Layer 3 of a small transformer language model trained on English Wikipedia (9 layers, counted from 0, width 128).
Take only the direct path to the model's output, skipping the later layers: a vector added to the residual stream pushes a token's score in proportion to its dot product with that token's output vector.

Output vectors of the tokens that the questions are about. A number n stands for (n - 500) times 0.0037.
"que": 501 489 465 398 540 560 457 503 519 507 636 238 695 546 251 584 425 561 618 400 513 315 703 584 429 412 593 530 558 353 447 294 621 408 657 682 297 537 463 476 638 607 480 599 302 612 501 365 679 547 529 619 406 454 631 470 485 650 544 461 488 524 627 542 472 536 612 397 513 484 483 497 546 485 608 584 519 552 424 423 484 598 456 506 657 579 559 494 527 621 503 500 432 482 523 638 551 399 401 452 522 587 472 545 465 330 777 565 413 666 409 392 349 522 444 525 434 368 364 638 308 554 615 400 478 539 583 541
"achine": 510 542 467 465 495 395 455 578 561 486 753 491 551 517 477 224 407 555 451 460 522 366 415 424 553 555 301 382 516 403 461 480 551 505 734 483 444 339 510 466 409 505 677 404 309 578 502 375 640 421 640 471 369 561 622 508 662 500 562 377 259 500 564 429 401 357 460 579 420 473 503 667 362 615 568 433 413 339 480 612 577 465 403 612 443 607 631 338 503 663 559 497 554 354 447 323 505 380 423 645 364 332 560 648 553 394 477 269 500 547 543 540 609 558 595 627 477 612 425 587 233 556 381 540 387 469 457 536
".": 488 529 551 562 583 700 630 611 390 545 509 662 552 471 588 547 278 505 564 404 582 654 523 616 390 559 455 438 519 527 545 598 424 438 327 463 635 579 421 567 529 621 482 455 580 530 494 549 366 567 410 595 533 462 397 529 462 550 453 691 396 558 567 532 507 605 535 480 488 621 387 405 690 482 493 568 525 374 589 441 445 445 500 545 488 522 360 649 451 459 551 426 500 519 554 569 383 473 444 410 528 583 442 479 393 550 380 612 624 508 614 578 585 515 390 480 504 486 486 413 509 435 350 622 285 459 580 363
"ourse": 515 587 419 383 396 389 522 584 600 520 591 587 709 511 476 433 444 611 557 363 558 387 506 339 622 396 465 449 494 383 557 590 370 543 573 686 355 377 573 433 156 596 415 344 434 734 505 474 475 423 521 560 460 505 511 410 548 543 566 433 642 417 307 420 431 262 609 548 483 307 468 514 500 541 544 494 535 604 440 494 651 496 466 606 559 497 539 523 564 539 512 696 408 242 313 535 571 385 457 414 284 281 452 691 477 410 560 563 456 529 683 613 558 649 576 677 466 457 468 535 278 511 485 591 533 529 390 503
"emb": 497 553 474 416 409 460 567 479 590 432 629 468 609 525 435 503 575 464 474 642 570 468 568 557 615 560 367 562 520 573 383 527 430 562 748 447 488 255 395 636 418 596 470 573 457 649 506 319 307 486 544 439 419 524 679 552 343 611 481 483 408 451 578 364 438 616 413 405 487 424 604 579 528 346 466 497 642 462 565 412 467 398 539 392 615 667 612 527 537 713 481 490 336 369 373 419 520 436 667 525 419 403 562 664 471 384 443 560 533 509 409 491 439 408 308 511 462 428 392 471 216 595 487 440 630 371 481 477
"dh": 510 553 482 353 602 471 574 439 555 516 440 548 677 562 217 509 730 480 503 503 573 433 348 350 354 452 405 560 497 396 353 485 575 519 686 438 542 504 610 574 278 589 469 287 504 706 504 406 678 439 503 398 444 468 362 480 506 376 487 433 524 296 427 648 375 523 413 302 532 331 542 489 286 486 503 431 403 428 506 555 411 731 415 210 515 437 548 586 454 606 488 540 524 355 442 305 544 606 703 466 524 334 694 526 488 489 779 360 466 591 323 308 611 626 612 446 431 596 493 552 163 578 460 332 624 438 432 579
"Professional": 484 513 371 431 596 459 475 477 558 446 883 323 455 473 555 449 651 648 522 486 584 532 377 395 388 233 527 369 438 403 396 483 536 426 653 685 519 420 600 578 536 438 493 511 555 565 507 470 597 626 588 443 445 803 596 393 798 329 752 404 619 542 350 589 530 571 500 594 335 406 546 677 496 459 628 333 564 500 441 426 401 462 467 458 596 553 626 363 708 494 528 414 452 464 691 288 620 480 312 514 312 355 483 710 611 536 753 568 574 534 362 646 472 718 419 611 279 657 552 414 23 567 412 569 416 485 514 536
"Species": 537 545 481 387 624 454 361 514 871 383 574 377 500 509 716 360 417 604 558 385 414 422 496 417 453 255 554 538 484 400 274 335 430 347 537 846 595 326 561 545 282 485 238 342 360 597 508 304 679 564 651 346 339 710 612 447 623 557 579 437 611 638 200 337 421 423 558 46 512 431 370 740 395 447 488 449 344 463 449 504 596 557 451 467 412 813 538 259 590 846 379 360 514 313 560 352 504 380 561 466 449 311 336 545 721 377 724 204 675 505 287 659 651 698 670 665 620 397 445 550 87 766 403 482 347 197 521 703
"ury": 515 662 486 311 515 565 471 707 635 505 523 497 673 470 425 473 537 363 653 334 554 477 390 266 559 494 355 558 647 422 354 483 457 460 599 453 572 416 426 637 503 726 542 503 330 668 503 512 554 643 458 563 480 424 436 564 446 625 552 595 505 564 559 530 305 413 516 451 521 425 593 460 451 606 505 508 389 488 548 685 561 646 529 392 412 603 508 433 492 388 577 511 455 301 491 442 632 382 497 477 469 346 470 592 594 437 419 428 609 684 371 462 395 561 627 497 379 614 280 581 283 606 480 318 492 563 511 587

Output weights of attention head 0. The head adds the sum of these rows, row i times number i of z. A number n stands for (n - 500) times 0.0018.
o0: 436 530 402 470 459 545 579 573 485 591 557 330 420 395 349 524 383 377 425 518 404 427 457 371 292 503 437 449 555 493 462 489 364 591 822 497 355 653 436 537 452 635 483 228 338 451 635 548 590 486 536 476 699 443 576 561 528 681 583 417 390 702 727 470 493 558 571 618 273 432 462 362 545 503 395 547 467 390 408 525 391 546 546 487 492 395 386 276 687 452 333 515 405 382 496 565 437 645 392 549 650 495 584 442 524 461 465 623 434 378 499 411 474 439 451 506 435 532 401 416 418 482 611 487 515 507 405 518
o1: 431 328 276 597 454 540 507 502 569 502 471 686 364 456 600 408 461 622 555 528 626 654 405 472 584 626 384 469 601 612 503 593 394 307 420 463 419 516 447 469 516 391 766 451 432 519 364 597 392 594 424 605 534 537 477 438 465 517 329 476 518 449 542 416 271 425 457 590 800 454 479 550 562 486 438 685 313 480 366 674 470 591 532 468 671 590 537 550 423 499 576 607 329 477 602 481 437 462 558 547 323 542 440 691 440 450 391 367 434 491 482 625 494 628 501 480 393 463 527 450 614 593 424 585 464 553 405 469
o2: 651 408 324 572 476 441 559 510 464 531 434 651 389 518 419 477 562 453 654 328 457 510 504 614 524 529 530 440 359 559 529 559 552 393 379 324 521 648 530 616 521 637 593 590 436 591 697 497 526 451 439 521 331 770 590 456 473 644 361 650 314 387 373 619 597 656 519 351 593 525 444 570 423 528 498 735 510 418 600 587 637 537 491 658 527 360 428 571 328 564 424 564 457 550 420 426 594 365 564 452 567 531 466 410 584 554 517 441 561 531 567 588 485 429 528 420 762 600 592 588 557 409 395 563 578 519 579 521
o3: 575 369 384 618 350 508 607 524 528 641 493 467 348 473 445 590 477 409 497 608 613 368 657 581 395 584 429 403 517 528 423 414 415 314 476 366 328 615 318 456 476 711 748 393 354 440 411 402 712 484 460 473 469 561 608 519 631 475 626 366 550 490 495 497 479 437 500 490 570 562 416 407 442 537 454 565 419 385 524 482 598 482 537 386 519 664 452 403 372 676 405 563 258 424 673 693 623 463 767 447 521 496 594 474 589 439 684 388 653 415 679 528 475 184 404 543 409 466 514 373 446 526 453 676 668 565 641 548
o4: 519 812 625 506 544 521 456 571 522 600 544 341 627 576 508 537 595 464 274 509 525 474 647 532 610 524 364 677 602 497 430 398 538 499 325 465 721 400 517 497 491 528 551 611 575 360 392 346 632 434 628 449 736 487 540 458 451 380 611 325 617 495 584 397 438 436 499 557 596 551 734 464 557 529 344 394 450 654 544 450 544 392 531 359 377 665 669 644 353 330 509 343 507 496 610 478 723 679 494 631 492 526 446 531 489 614 531 457 625 485 499 504 430 494 555 535 499 492 536 487 452 677 544 618 626 431 555 517
o5: 532 459 219 456 523 617 291 572 560 364 575 405 385 291 539 393 419 617 474 313 434 333 462 649 463 520 318 602 652 587 412 491 509 524 641 590 496 430 463 511 433 511 668 458 428 451 284 534 535 570 590 543 612 470 523 607 553 627 640 511 592 584 417 437 318 543 515 375 554 400 541 569 685 594 301 490 459 575 398 554 372 515 566 384 406 512 541 473 615 324 452 407 422 601 665 599 418 516 417 396 532 502 496 340 417 430 529 360 457 576 468 569 421 458 466 679 638 551 335 451 452 586 505 641 663 386 552 432
o6: 833 274 471 503 586 624 510 479 491 416 510 577 565 632 546 523 591 430 241 584 581 325 665 636 564 507 587 471 595 406 537 414 502 346 486 372 462 502 464 520 621 640 550 525 571 436 151 476 598 459 635 492 558 445 468 416 449 504 589 598 598 482 429 521 555 517 372 517 543 685 315 321 585 605 491 377 553 442 459 612 663 505 486 494 565 650 465 500 462 542 549 670 445 396 467 660 675 535 477 578 417 453 440 560 658 514 588 466 546 601 601 583 456 388 550 595 501 414 465 378 395 595 479 677 482 476 703 493
o7: 538 674 818 491 494 575 577 415 551 540 441 449 522 622 525 550 525 440 464 565 531 546 517 403 472 464 447 447 553 584 455 524 533 471 580 528 576 507 436 426 682 373 345 469 498 552 645 523 443 581 464 477 555 282 489 545 866 377 535 418 532 489 558 584 544 637 401 516 418 493 448 500 379 492 527 621 578 520 477 411 427 482 432 550 418 654 561 510 652 449 632 586 475 327 696 556 335 518 620 500 487 464 518 524 439 588 705 642 535 534 598 501 528 329 591 436 245 516 559 299 323 478 471 402 391 421 463 682
o8: 312 301 686 487 481 471 556 345 510 451 400 366 412 661 327 676 717 371 363 614 341 424 375 374 368 448 360 655 749 507 382 557 425 533 499 436 386 462 525 716 407 659 287 700 479 524 376 505 550 580 464 493 608 501 405 562 408 475 576 388 651 668 607 369 699 508 436 436 604 598 427 275 558 405 589 426 591 533 548 442 362 536 357 500 417 625 337 407 302 503 440 661 482 506 533 593 528 368 464 422 605 477 574 584 566 516 515 608 430 420 391 577 575 533 391 379 308 410 737 483 475 427 448 611 333 446 402 529
o9: 311 496 618 542 556 542 405 444 281 529 480 280 658 485 565 552 493 738 586 499 621 630 332 588 482 631 529 429 193 459 510 477 527 691 669 588 658 483 391 480 437 357 448 405 537 412 643 614 404 339 523 425 448 383 300 421 435 312 606 495 468 319 423 485 571 592 359 478 374 398 565 633 542 433 592 490 600 420 482 544 362 628 512 717 463 245 543 541 600 596 450 470 669 482 402 474 417 546 599 462 508 448 593 459 434 588 443 594 498 442 481 335 472 290 444 396 587 460 382 423 492 504 499 446 605 626 516 549
o10: 345 403 642 542 473 421 456 456 473 513 582 483 581 581 459 477 598 510 607 538 519 526 478 437 606 488 451 515 454 570 460 495 404 616 436 464 651 482 537 502 430 580 322 465 577 572 965 480 481 546 494 431 592 510 569 491 295 539 440 345 556 529 586 426 451 618 467 492 609 546 564 431 503 501 546 482 409 608 572 536 510 568 476 549 524 524 446 541 189 437 428 620 446 533 408 549 560 429 562 564 579 567 456 468 476 531 476 580 471 408 441 600 459 553 521 387 467 480 634 522 558 618 522 546 606 548 456 436
o11: 682 392 540 327 622 391 449 357 524 384 430 663 421 631 531 544 529 477 481 491 488 532 369 518 429 437 554 420 502 503 592 730 557 430 480 476 503 318 481 610 314 486 419 565 543 597 248 496 424 608 533 517 285 556 582 445 387 542 220 301 672 352 370 495 701 506 379 413 503 716 500 516 562 491 505 432 471 453 517 579 534 518 346 485 461 603 646 616 550 441 642 686 510 674 603 353 430 644 501 605 405 493 463 539 677 542 589 515 506 525 474 592 520 591 561 451 406 526 636 458 693 543 531 436 385 450 473 503
o12: 403 687 705 716 323 308 687 470 467 611 467 592 334 391 566 477 504 661 701 724 391 486 718 412 648 582 486 509 483 620 436 524 613 465 485 531 479 470 453 519 634 552 607 461 526 430 530 418 580 503 554 470 549 457 498 557 642 481 551 415 641 519 504 403 397 497 503 620 594 484 410 393 471 356 380 512 404 275 501 473 531 776 690 457 451 535 456 446 547 537 485 355 583 369 506 496 470 391 631 505 391 512 549 387 672 371 585 591 530 350 487 399 591 712 466 366 376 414 802 464 669 534 301 377 519 539 482 456
o13: 403 560 521 431 444 340 542 617 538 572 567 670 311 591 461 444 506 235 573 548 450 597 505 347 460 247 411 611 502 426 546 547 388 440 592 600 329 463 566 377 445 519 343 479 438 442 474 449 748 512 258 421 445 686 536 546 703 608 440 376 462 457 446 592 446 461 523 475 416 390 593 537 380 534 495 453 442 489 473 435 583 611 376 347 477 642 323 370 465 479 563 512 444 516 650 440 418 355 559 756 466 605 397 356 567 527 592 584 435 461 537 544 513 536 315 587 531 466 612 666 681 459 505 410 482 339 367 502
o14: 668 534 471 480 441 459 391 531 440 511 620 638 542 522 582 350 405 575 505 474 586 556 376 567 462 356 563 489 437 507 639 436 502 586 710 527 515 359 460 504 435 476 352 319 542 381 605 508 577 543 622 590 506 559 720 562 564 590 560 482 452 466 706 402 366 623 464 497 396 669 563 584 512 651 428 468 488 452 343 515 528 643 426 518 332 489 559 330 665 488 564 392 361 607 460 591 277 587 574 486 494 501 519 616 601 379 511 408 487 590 561 469 410 629 650 756 562 709 397 503 546 474 567 407 558 409 421 441
o15: 447 452 853 542 492 423 440 454 440 612 410 525 601 647 603 470 539 572 553 610 587 558 497 494 517 486 532 502 407 411 541 515 372 491 459 484 523 438 414 376 505 434 448 518 657 495 530 429 409 473 546 495 533 515 456 460 434 301 401 359 641 380 483 533 551 488 381 524 513 545 644 589 408 431 447 420 434 574 404 521 557 577 467 438 533 669 632 680 293 536 513 620 401 604 588 483 545 471 670 617 473 579 468 530 497 519 515 547 596 558 490 490 440 244 340 342 554 586 536 469 581 556 427 551 524 533 514 444
o16: 527 327 315 437 570 555 604 431 498 406 496 648 577 615 586 369 506 527 432 669 674 677 459 449 623 592 523 491 431 465 572 551 397 383 580 502 512 648 527 563 590 481 527 507 729 403 342 420 461 676 529 601 610 422 529 466 437 353 551 751 373 466 656 424 386 627 427 768 578 398 425 437 482 497 417 544 497 467 292 496 470 662 577 567 703 429 506 568 641 516 426 481 485 302 390 646 463 441 493 460 410 511 475 720 526 452 348 554 294 633 444 455 415 453 390 590 404 502 378 502 417 509 472 449 390 613 479 502
o17: 420 482 626 603 512 628 478 462 595 394 351 312 469 359 489 472 542 462 494 553 406 478 244 636 294 706 449 451 465 536 347 381 359 392 340 427 433 638 316 535 422 302 635 431 558 669 448 362 354 489 509 504 587 448 472 478 627 448 551 574 311 446 644 438 508 549 411 449 523 418 406 373 689 483 546 577 552 462 645 519 374 589 353 489 440 460 622 475 558 630 670 638 610 770 625 349 622 589 626 332 498 370 581 602 432 371 519 457 674 442 493 427 390 406 585 410 711 588 419 451 373 379 480 438 409 570 642 539
o18: 331 477 407 412 462 638 465 406 684 463 420 385 405 543 494 734 539 448 582 404 432 589 341 404 350 502 371 539 674 625 449 519 232 623 549 566 556 413 507 638 468 438 446 465 593 375 306 474 414 693 545 507 547 536 462 556 482 353 640 428 573 607 573 365 558 611 534 521 580 381 578 469 589 529 322 627 459 639 456 366 183 414 620 570 379 617 620 621 571 513 562 456 372 558 646 620 287 471 521 300 509 523 570 702 352 478 493 324 424 584 345 490 563 215 552 442 340 593 437 440 444 448 382 459 520 500 430 475
o19: 314 259 406 390 588 562 598 338 506 492 503 528 533 506 473 611 450 461 584 560 779 508 435 368 350 560 730 417 286 493 594 571 343 528 607 526 296 511 429 428 643 518 636 360 478 507 571 471 402 507 453 488 375 534 416 526 391 531 504 548 442 432 382 438 631 408 570 751 324 517 384 478 413 434 552 458 370 489 514 599 366 538 471 578 596 465 563 432 476 673 631 776 417 580 503 594 586 562 535 463 488 616 636 596 459 555 398 369 549 454 646 539 584 279 498 559 599 465 348 445 507 502 608 487 482 689 483 617
o20: 258 301 136 599 439 524 527 559 653 349 478 414 566 413 499 439 580 605 521 416 445 487 463 469 611 509 515 639 602 519 558 505 480 638 521 533 537 509 560 522 336 575 462 480 384 484 704 469 543 528 558 431 451 553 379 599 258 428 637 495 339 572 583 382 443 464 634 404 518 439 454 523 637 495 491 336 515 524 555 526 462 532 494 583 397 429 472 435 475 464 383 535 632 579 377 469 504 385 391 512 582 467 553 273 387 456 454 469 415 228 437 515 644 656 569 562 437 437 416 683 579 449 516 527 411 493 408 549
o21: 333 325 48 535 615 578 549 549 714 491 430 478 533 522 504 430 490 428 432 397 557 411 541 596 670 491 389 590 591 622 511 716 369 410 400 363 662 613 512 526 557 577 391 558 546 465 554 410 439 578 444 496 477 392 457 520 436 394 541 674 336 488 533 520 449 465 670 524 520 635 411 507 576 599 475 615 374 514 606 537 429 441 609 666 500 472 621 572 470 341 494 574 564 523 490 509 494 370 474 721 456 520 469 237 437 729 613 404 297 403 427 581 485 522 510 454 425 422 507 503 594 462 335 542 535 383 615 556
o22: 627 311 378 434 520 415 537 426 428 318 480 645 385 342 591 461 342 410 629 605 505 487 574 517 389 582 481 580 503 665 382 722 613 397 227 400 515 560 529 593 622 502 480 575 521 561 526 322 393 523 479 574 545 394 604 374 501 693 320 631 501 533 654 458 488 662 503 682 642 749 598 346 656 550 335 596 435 509 445 583 497 650 548 511 454 515 663 603 551 484 513 259 529 609 560 563 339 537 624 550 486 492 399 696 520 447 549 659 394 425 545 475 393 711 539 462 641 530 560 203 393 602 608 544 541 450 601 550
o23: 359 591 546 591 462 431 508 418 497 419 353 541 501 363 559 558 423 649 592 429 655 452 512 441 500 420 654 431 399 708 631 661 625 560 492 598 469 429 411 546 436 486 541 394 494 583 781 344 489 636 590 516 329 384 591 647 458 436 498 209 712 539 343 500 648 466 658 600 343 637 532 457 432 514 533 373 338 565 511 509 443 486 560 647 393 641 789 449 511 530 654 595 621 726 737 427 493 627 562 544 355 543 512 253 625 570 745 473 648 376 506 548 721 497 525 449 335 403 532 326 552 574 559 414 437 557 534 457
o24: 613 448 413 604 575 641 513 473 642 523 435 632 537 443 677 283 415 658 477 497 578 601 564 506 560 423 559 538 593 525 621 531 584 428 443 582 462 356 553 432 524 312 609 423 484 555 300 535 496 613 519 574 502 406 507 586 677 350 542 485 580 471 494 440 391 460 401 609 441 518 468 393 452 498 446 422 468 517 305 571 409 530 566 550 529 564 565 385 575 487 661 497 464 483 560 596 464 417 413 553 301 439 570 477 405 382 558 456 489 497 573 530 604 674 496 644 278 433 453 562 548 511 491 453 353 532 521 567
o25: 417 495 609 403 589 631 549 625 505 511 425 352 518 515 446 307 441 304 328 631 574 618 340 472 402 414 537 417 600 337 601 464 467 339 496 443 308 435 495 423 391 303 435 413 299 542 396 482 473 302 248 580 559 314 283 462 655 443 491 477 399 436 567 539 498 404 444 659 425 563 308 458 612 654 705 376 634 372 454 507 422 459 330 433 445 561 386 371 497 566 580 491 475 511 531 453 495 436 576 709 457 377 521 511 361 511 503 617 408 554 649 420 341 704 498 580 624 547 496 550 385 422 498 445 408 340 618 614
o26: 592 596 587 467 495 432 484 544 390 503 609 433 423 449 433 639 640 363 397 476 496 522 560 485 550 679 421 459 360 533 284 537 521 531 561 536 620 583 487 484 489 641 534 463 514 454 395 492 510 516 581 355 613 476 531 453 400 613 448 465 491 484 491 562 475 574 463 526 587 389 588 469 532 413 489 566 403 524 577 550 524 512 441 392 594 546 601 614 570 479 533 587 487 422 506 527 513 690 516 512 498 620 493 576 672 592 522 516 464 477 443 546 410 336 420 468 535 477 532 445 388 712 596 560 695 593 477 493
o27: 303 728 462 444 659 481 432 485 457 567 533 415 430 348 454 494 467 336 568 614 500 617 426 462 405 611 268 634 404 404 456 497 423 438 237 512 425 511 466 485 421 318 635 548 438 520 444 446 413 355 284 470 575 395 374 430 513 635 376 496 437 505 504 480 565 347 479 632 465 361 689 426 477 517 455 570 366 529 547 512 503 432 482 300 588 391 612 576 542 455 506 369 646 579 616 289 617 637 486 688 555 536 515 571 397 568 404 568 481 366 433 491 312 522 277 375 649 490 561 517 577 502 519 560 537 472 561 541
o28: 479 766 637 458 518 354 539 459 391 735 520 542 458 466 453 653 537 576 460 552 456 523 646 393 529 581 533 482 549 438 440 464 496 486 564 523 591 456 442 453 587 453 527 592 512 336 544 683 449 519 493 425 509 611 362 340 417 493 459 500 539 485 488 561 566 282 436 564 405 447 451 474 392 492 409 644 466 478 355 456 565 510 582 435 607 398 467 630 741 500 332 502 464 159 409 511 270 694 365 535 539 558 402 712 606 600 439 470 456 590 335 433 419 419 462 292 281 468 442 397 461 493 415 427 573 530 420 479
o29: 275 330 364 624 401 486 500 634 428 520 556 448 543 410 456 491 450 483 523 508 614 365 583 519 433 461 551 413 259 435 523 531 464 478 597 558 472 560 388 443 450 614 388 246 432 456 779 429 592 442 517 476 415 542 549 549 497 534 522 448 476 368 605 601 399 400 627 557 364 590 441 612 540 607 462 419 435 432 435 587 528 571 585 482 430 527 536 343 593 479 439 566 384 575 514 605 401 605 648 678 560 592 502 314 615 548 519 402 486 341 617 582 437 317 420 617 383 462 396 419 567 618 573 575 621 480 519 554
o30: 732 674 618 473 448 494 510 491 578 488 550 530 494 567 470 496 436 537 600 394 408 417 521 506 377 348 606 440 549 601 540 489 565 563 472 424 615 441 500 492 535 470 362 474 422 617 455 556 557 517 449 483 391 539 599 525 734 590 469 487 434 561 514 671 611 583 423 318 390 520 557 591 433 456 541 640 680 467 583 372 543 455 528 503 373 513 404 493 620 539 527 374 551 466 608 452 391 433 605 390 572 322 503 412 409 518 578 639 530 555 512 379 511 505 701 452 484 589 528 497 386 360 438 393 470 439 587 475
o31: 773 577 598 611 368 521 586 539 543 521 468 395 566 644 525 571 580 541 519 596 475 632 421 610 444 556 354 432 377 562 402 478 480 541 533 416 700 645 413 496 480 526 345 343 556 558 334 315 582 463 630 460 619 376 687 454 613 499 648 459 344 407 748 447 515 789 395 412 638 610 579 349 772 531 506 666 524 367 543 505 545 641 435 581 391 418 418 476 594 416 548 468 507 392 494 533 499 405 622 463 569 356 474 590 593 476 625 601 459 436 559 404 458 511 728 406 583 578 703 339 452 614 431 474 496 487 552 481

Each question shows a token from some text and the vector z that the head gathered there. A number n stands for (n - 500) times 0.018.

".\n\n": 410 418 452 414 562 455 589 422 345 556 118 583 468 418 497 474 571 570 381 378 374 455 571 351 556 659 472 637 618 373 534 488
Pushed up most: "Professional"

" |": 442 458 430 454 557 434 592 493 548 506 343 607 494 429 544 514 583 583 646 319 434 470 559 341 455 493 572 503 648 401 534 651
Which two tokens does it push up most, strongest first? "emb", "dh"

",": 577 564 418 237 250 350 399 443 295 463 249 601 545 655 613 416 811 336 540 759 598 575 477 628 811 512 326 468 588 525 426 349
Pushed up most: "ourse"

" After": 510 413 421 367 546 393 419 444 472 526 204 496 501 569 453 437 482 534 426 322 427 428 532 287 501 753 474 697 624 301 621 502
Pushed up most: "dh"

" State": 463 517 490 441 319 246 425 454 739 572 615 840 453 543 313 495 253 660 499 880 726 643 428 837 643 672 450 645 299 557 357 449
Pushed down most: "ury"

" the": 508 477 654 464 429 556 656 386 532 361 329 631 423 476 486 251 529 375 344 392 503 404 571 252 377 446 564 453 520 429 575 607
Pushed up most: "que"

"200": 328 297 503 310 481 342 465 524 378 623 397 574 377 395 407 578 435 496 458 577 353 375 478 404 407 413 520 506 511 358 750 504
Which two tokens does it push up most, strongest first? "dh", "Professional"

"|": 369 509 446 364 745 707 531 351 368 523 212 588 527 453 551 491 547 547 535 383 466 462 492 367 533 509 558 648 522 328 456 526
Pushed up most: "ury"

"0": 257 399 582 243 369 216 458 528 367 692 473 636 513 334 462 624 550 471 456 636 374 489 555 441 428 353 501 407 590 391 668 572
Which two tokens does it push up most, strongest first? ".", "dh"

"S": 405 636 483 428 396 359 402 529 476 509 258 535 587 385 559 499 715 760 611 629 447 349 604 586 745 540 276 523 360 328 570 655
Pushed up most: "."

" of": 415 405 390 543 541 396 723 476 576 225 479 698 586 478 461 395 393 323 183 470 584 364 534 686 642 399 500 267 303 557 568 599
Pushed up most: "Species"

" |\n": 498 679 581 557 815 810 677 319 350 236 377 523 359 551 422 416 484 506 301 449 422 701 669 296 503 557 589 828 325 560 351 518
Pushed up most: "ury"

"te": 599 548 162 563 761 772 684 263 370 526 549 359 494 293 534 568 593 397 558 659 636 494 589 540 664 338 538 500 517 744 244 427
Pushed down most: "dh"

"us": 521 786 355 616 640 793 550 323 413 620 637 463 536 196 610 650 641 638 749 824 666 570 698 631 631 327 564 449 264 741 204 585
Which two tokens does it push up most, strongest first? "emb", "."

"oy": 558 471 578 524 537 295 378 396 599 583 611 533 751 659 323 437 342 478 185 456 522 385 511 292 241 421 797 730 624 535 442 747
Pushed up most: "dh"

"2": 455 565 578 716 599 564 542 548 319 326 259 719 443 781 570 706 321 445 547 533 241 662 556 729 358 453 557 729 589 840 578 458
Pushed up most: "Species"

"en": 184 658 235 324 582 554 482 382 211 770 448 571 521 377 476 653 685 442 352 709 661 504 505 690 833 505 470 589 360 593 281 321
Which three tokens does it push up most, strongest first? "ourse", "achine", "Professional"

"6": 395 374 688 461 307 386 468 572 365 620 311 394 500 364 449 534 560 667 484 621 330 463 472 265 398 431 449 408 450 367 740 607
Pushed down most: "Species"

"el": 435 518 540 545 341 320 503 308 437 730 483 674 391 500 297 648 375 369 386 921 564 417 113 778 562 391 581 538 555 663 281 207
Pushed up most: "ourse"

"e": 560 627 400 609 561 638 247 236 500 623 377 354 730 609 417 488 417 361 587 533 501 340 444 337 275 337 629 747 742 565 357 346
Which three tokens does it push up most, strongest first? "emb", "ury", "dh"

"ivers": 442 572 348 506 738 428 488 421 472 416 527 494 679 554 252 629 527 183 422 382 493 460 388 411 449 164 726 634 858 503 318 477
Pushed down most: "achine"

" ": 445 529 501 452 729 479 668 448 675 305 557 561 577 437 383 508 585 565 558 267 410 562 563 241 370 371 659 584 575 334 460 756
Which two tokens does it push up most, strongest first? "emb", "ury"

" culture": 621 499 374 623 433 680 644 819 583 439 368 526 451 497 545 438 660 426 793 639 471 775 582 562 574 414 566 269 549 706 612 677
Which two tokens does it push up most, strongest first? "Professional", "que"

" and": 460 533 427 321 425 548 372 500 616 667 284 518 458 382 348 451 546 575 667 362 623 507 526 363 481 541 437 584 559 346 634 517
Pushed up most: "."

"\n": 417 556 299 313 380 572 455 559 429 816 308 690 480 446 453 501 395 763 390 647 629 487 490 628 656 819 443 657 295 562 415 506
Which two tokens does it push up most, strongest first? "achine", "Professional"

"\"": 302 445 552 357 652 540 653 314 324 531 117 676 454 259 459 431 607 554 424 490 396 464 585 528 601 412 498 641 489 305 445 499
Pushed up most: "."

"ia": 531 731 409 479 336 226 544 386 571 555 429 716 353 571 398 692 664 661 540 935 537 387 360 548 671 737 387 670 415 472 213 330
Pushed up most: "ourse"

"econd": 506 573 276 450 546 558 228 629 356 819 520 681 684 430 537 592 285 572 623 551 563 401 479 795 636 381 586 581 476 642 529 618
Pushed up most: "Professional"

" studies": 451 556 375 470 302 475 452 516 554 335 235 671 599 625 567 411 562 445 431 476 499 361 443 657 726 496 384 378 360 447 605 494
Which two tokens does it push up most, strongest first? "Species", "Professional"

"55": 177 512 600 339 501 261 587 499 388 641 562 593 557 356 363 740 637 460 375 571 289 524 588 349 406 325 611 463 611 419 523 565
Which two tokens does it push up most, strongest first? ".", "emb"

"ay": 431 647 529 622 489 171 732 438 664 429 737 691 516 635 553 701 656 597 344 654 587 474 663 352 581 615 479 511 299 547 308 732
Which two tokens does it push up most, strongest first? ".", "emb"

" city": 662 586 434 685 463 566 574 577 813 237 421 542 473 609 422 359 396 543 616 571 491 432 605 445 405 461 618 440 446 544 549 601
Pushed up most: "que"

"in": 510 606 704 596 381 381 627 136 571 433 477 512 577 492 118 404 637 280 334 742 752 713 440 531 450 195 649 561 582 509 249 308
Pushed up most: "ourse"

"b": 486 732 339 487 670 610 295 467 601 406 541 670 788 486 338 542 344 517 711 562 568 555 730 808 513 210 672 641 527 493 330 530
Pushed up most: "emb"

" became": 448 694 502 521 455 675 341 497 538 325 283 569 591 711 421 265 403 503 559 381 484 647 690 421 455 467 649 730 546 569 540 500
Which three tokens does it push up most, strongest first? "ury", "Species", "."

"B": 328 365 548 397 539 387 450 498 754 412 594 762 752 790 466 542 274 297 426 314 521 563 521 607 454 398 481 510 473 396 620 630
Which three tokens does it push up most, strongest first? "Species", "dh", "Professional"

"ens": 544 497 261 313 546 375 278 500 667 730 584 632 562 527 292 620 324 554 616 635 607 349 212 550 441 397 699 649 673 444 375 500
Pushed up most: "dh"

"-": 690 464 445 670 661 699 508 394 187 316 374 405 410 739 600 329 352 355 375 581 584 800 585 615 576 675 491 699 285 857 444 475
Which three tokens does it push up most, strongest first? "achine", "Species", "que"

" African": 768 301 337 600 508 548 748 654 556 354 218 405 366 470 441 216 528 335 537 620 540 616 434 443 538 502 595 312 584 617 567 463
Pushed up most: "que"

"er": 557 576 608 484 372 676 373 333 37 576 378 572 523 552 628 329 339 418 367 778 683 623 471 892 702 311 550 498 293 866 529 430
Which three tokens does it push up most, strongest first? "achine", "Species", "ourse"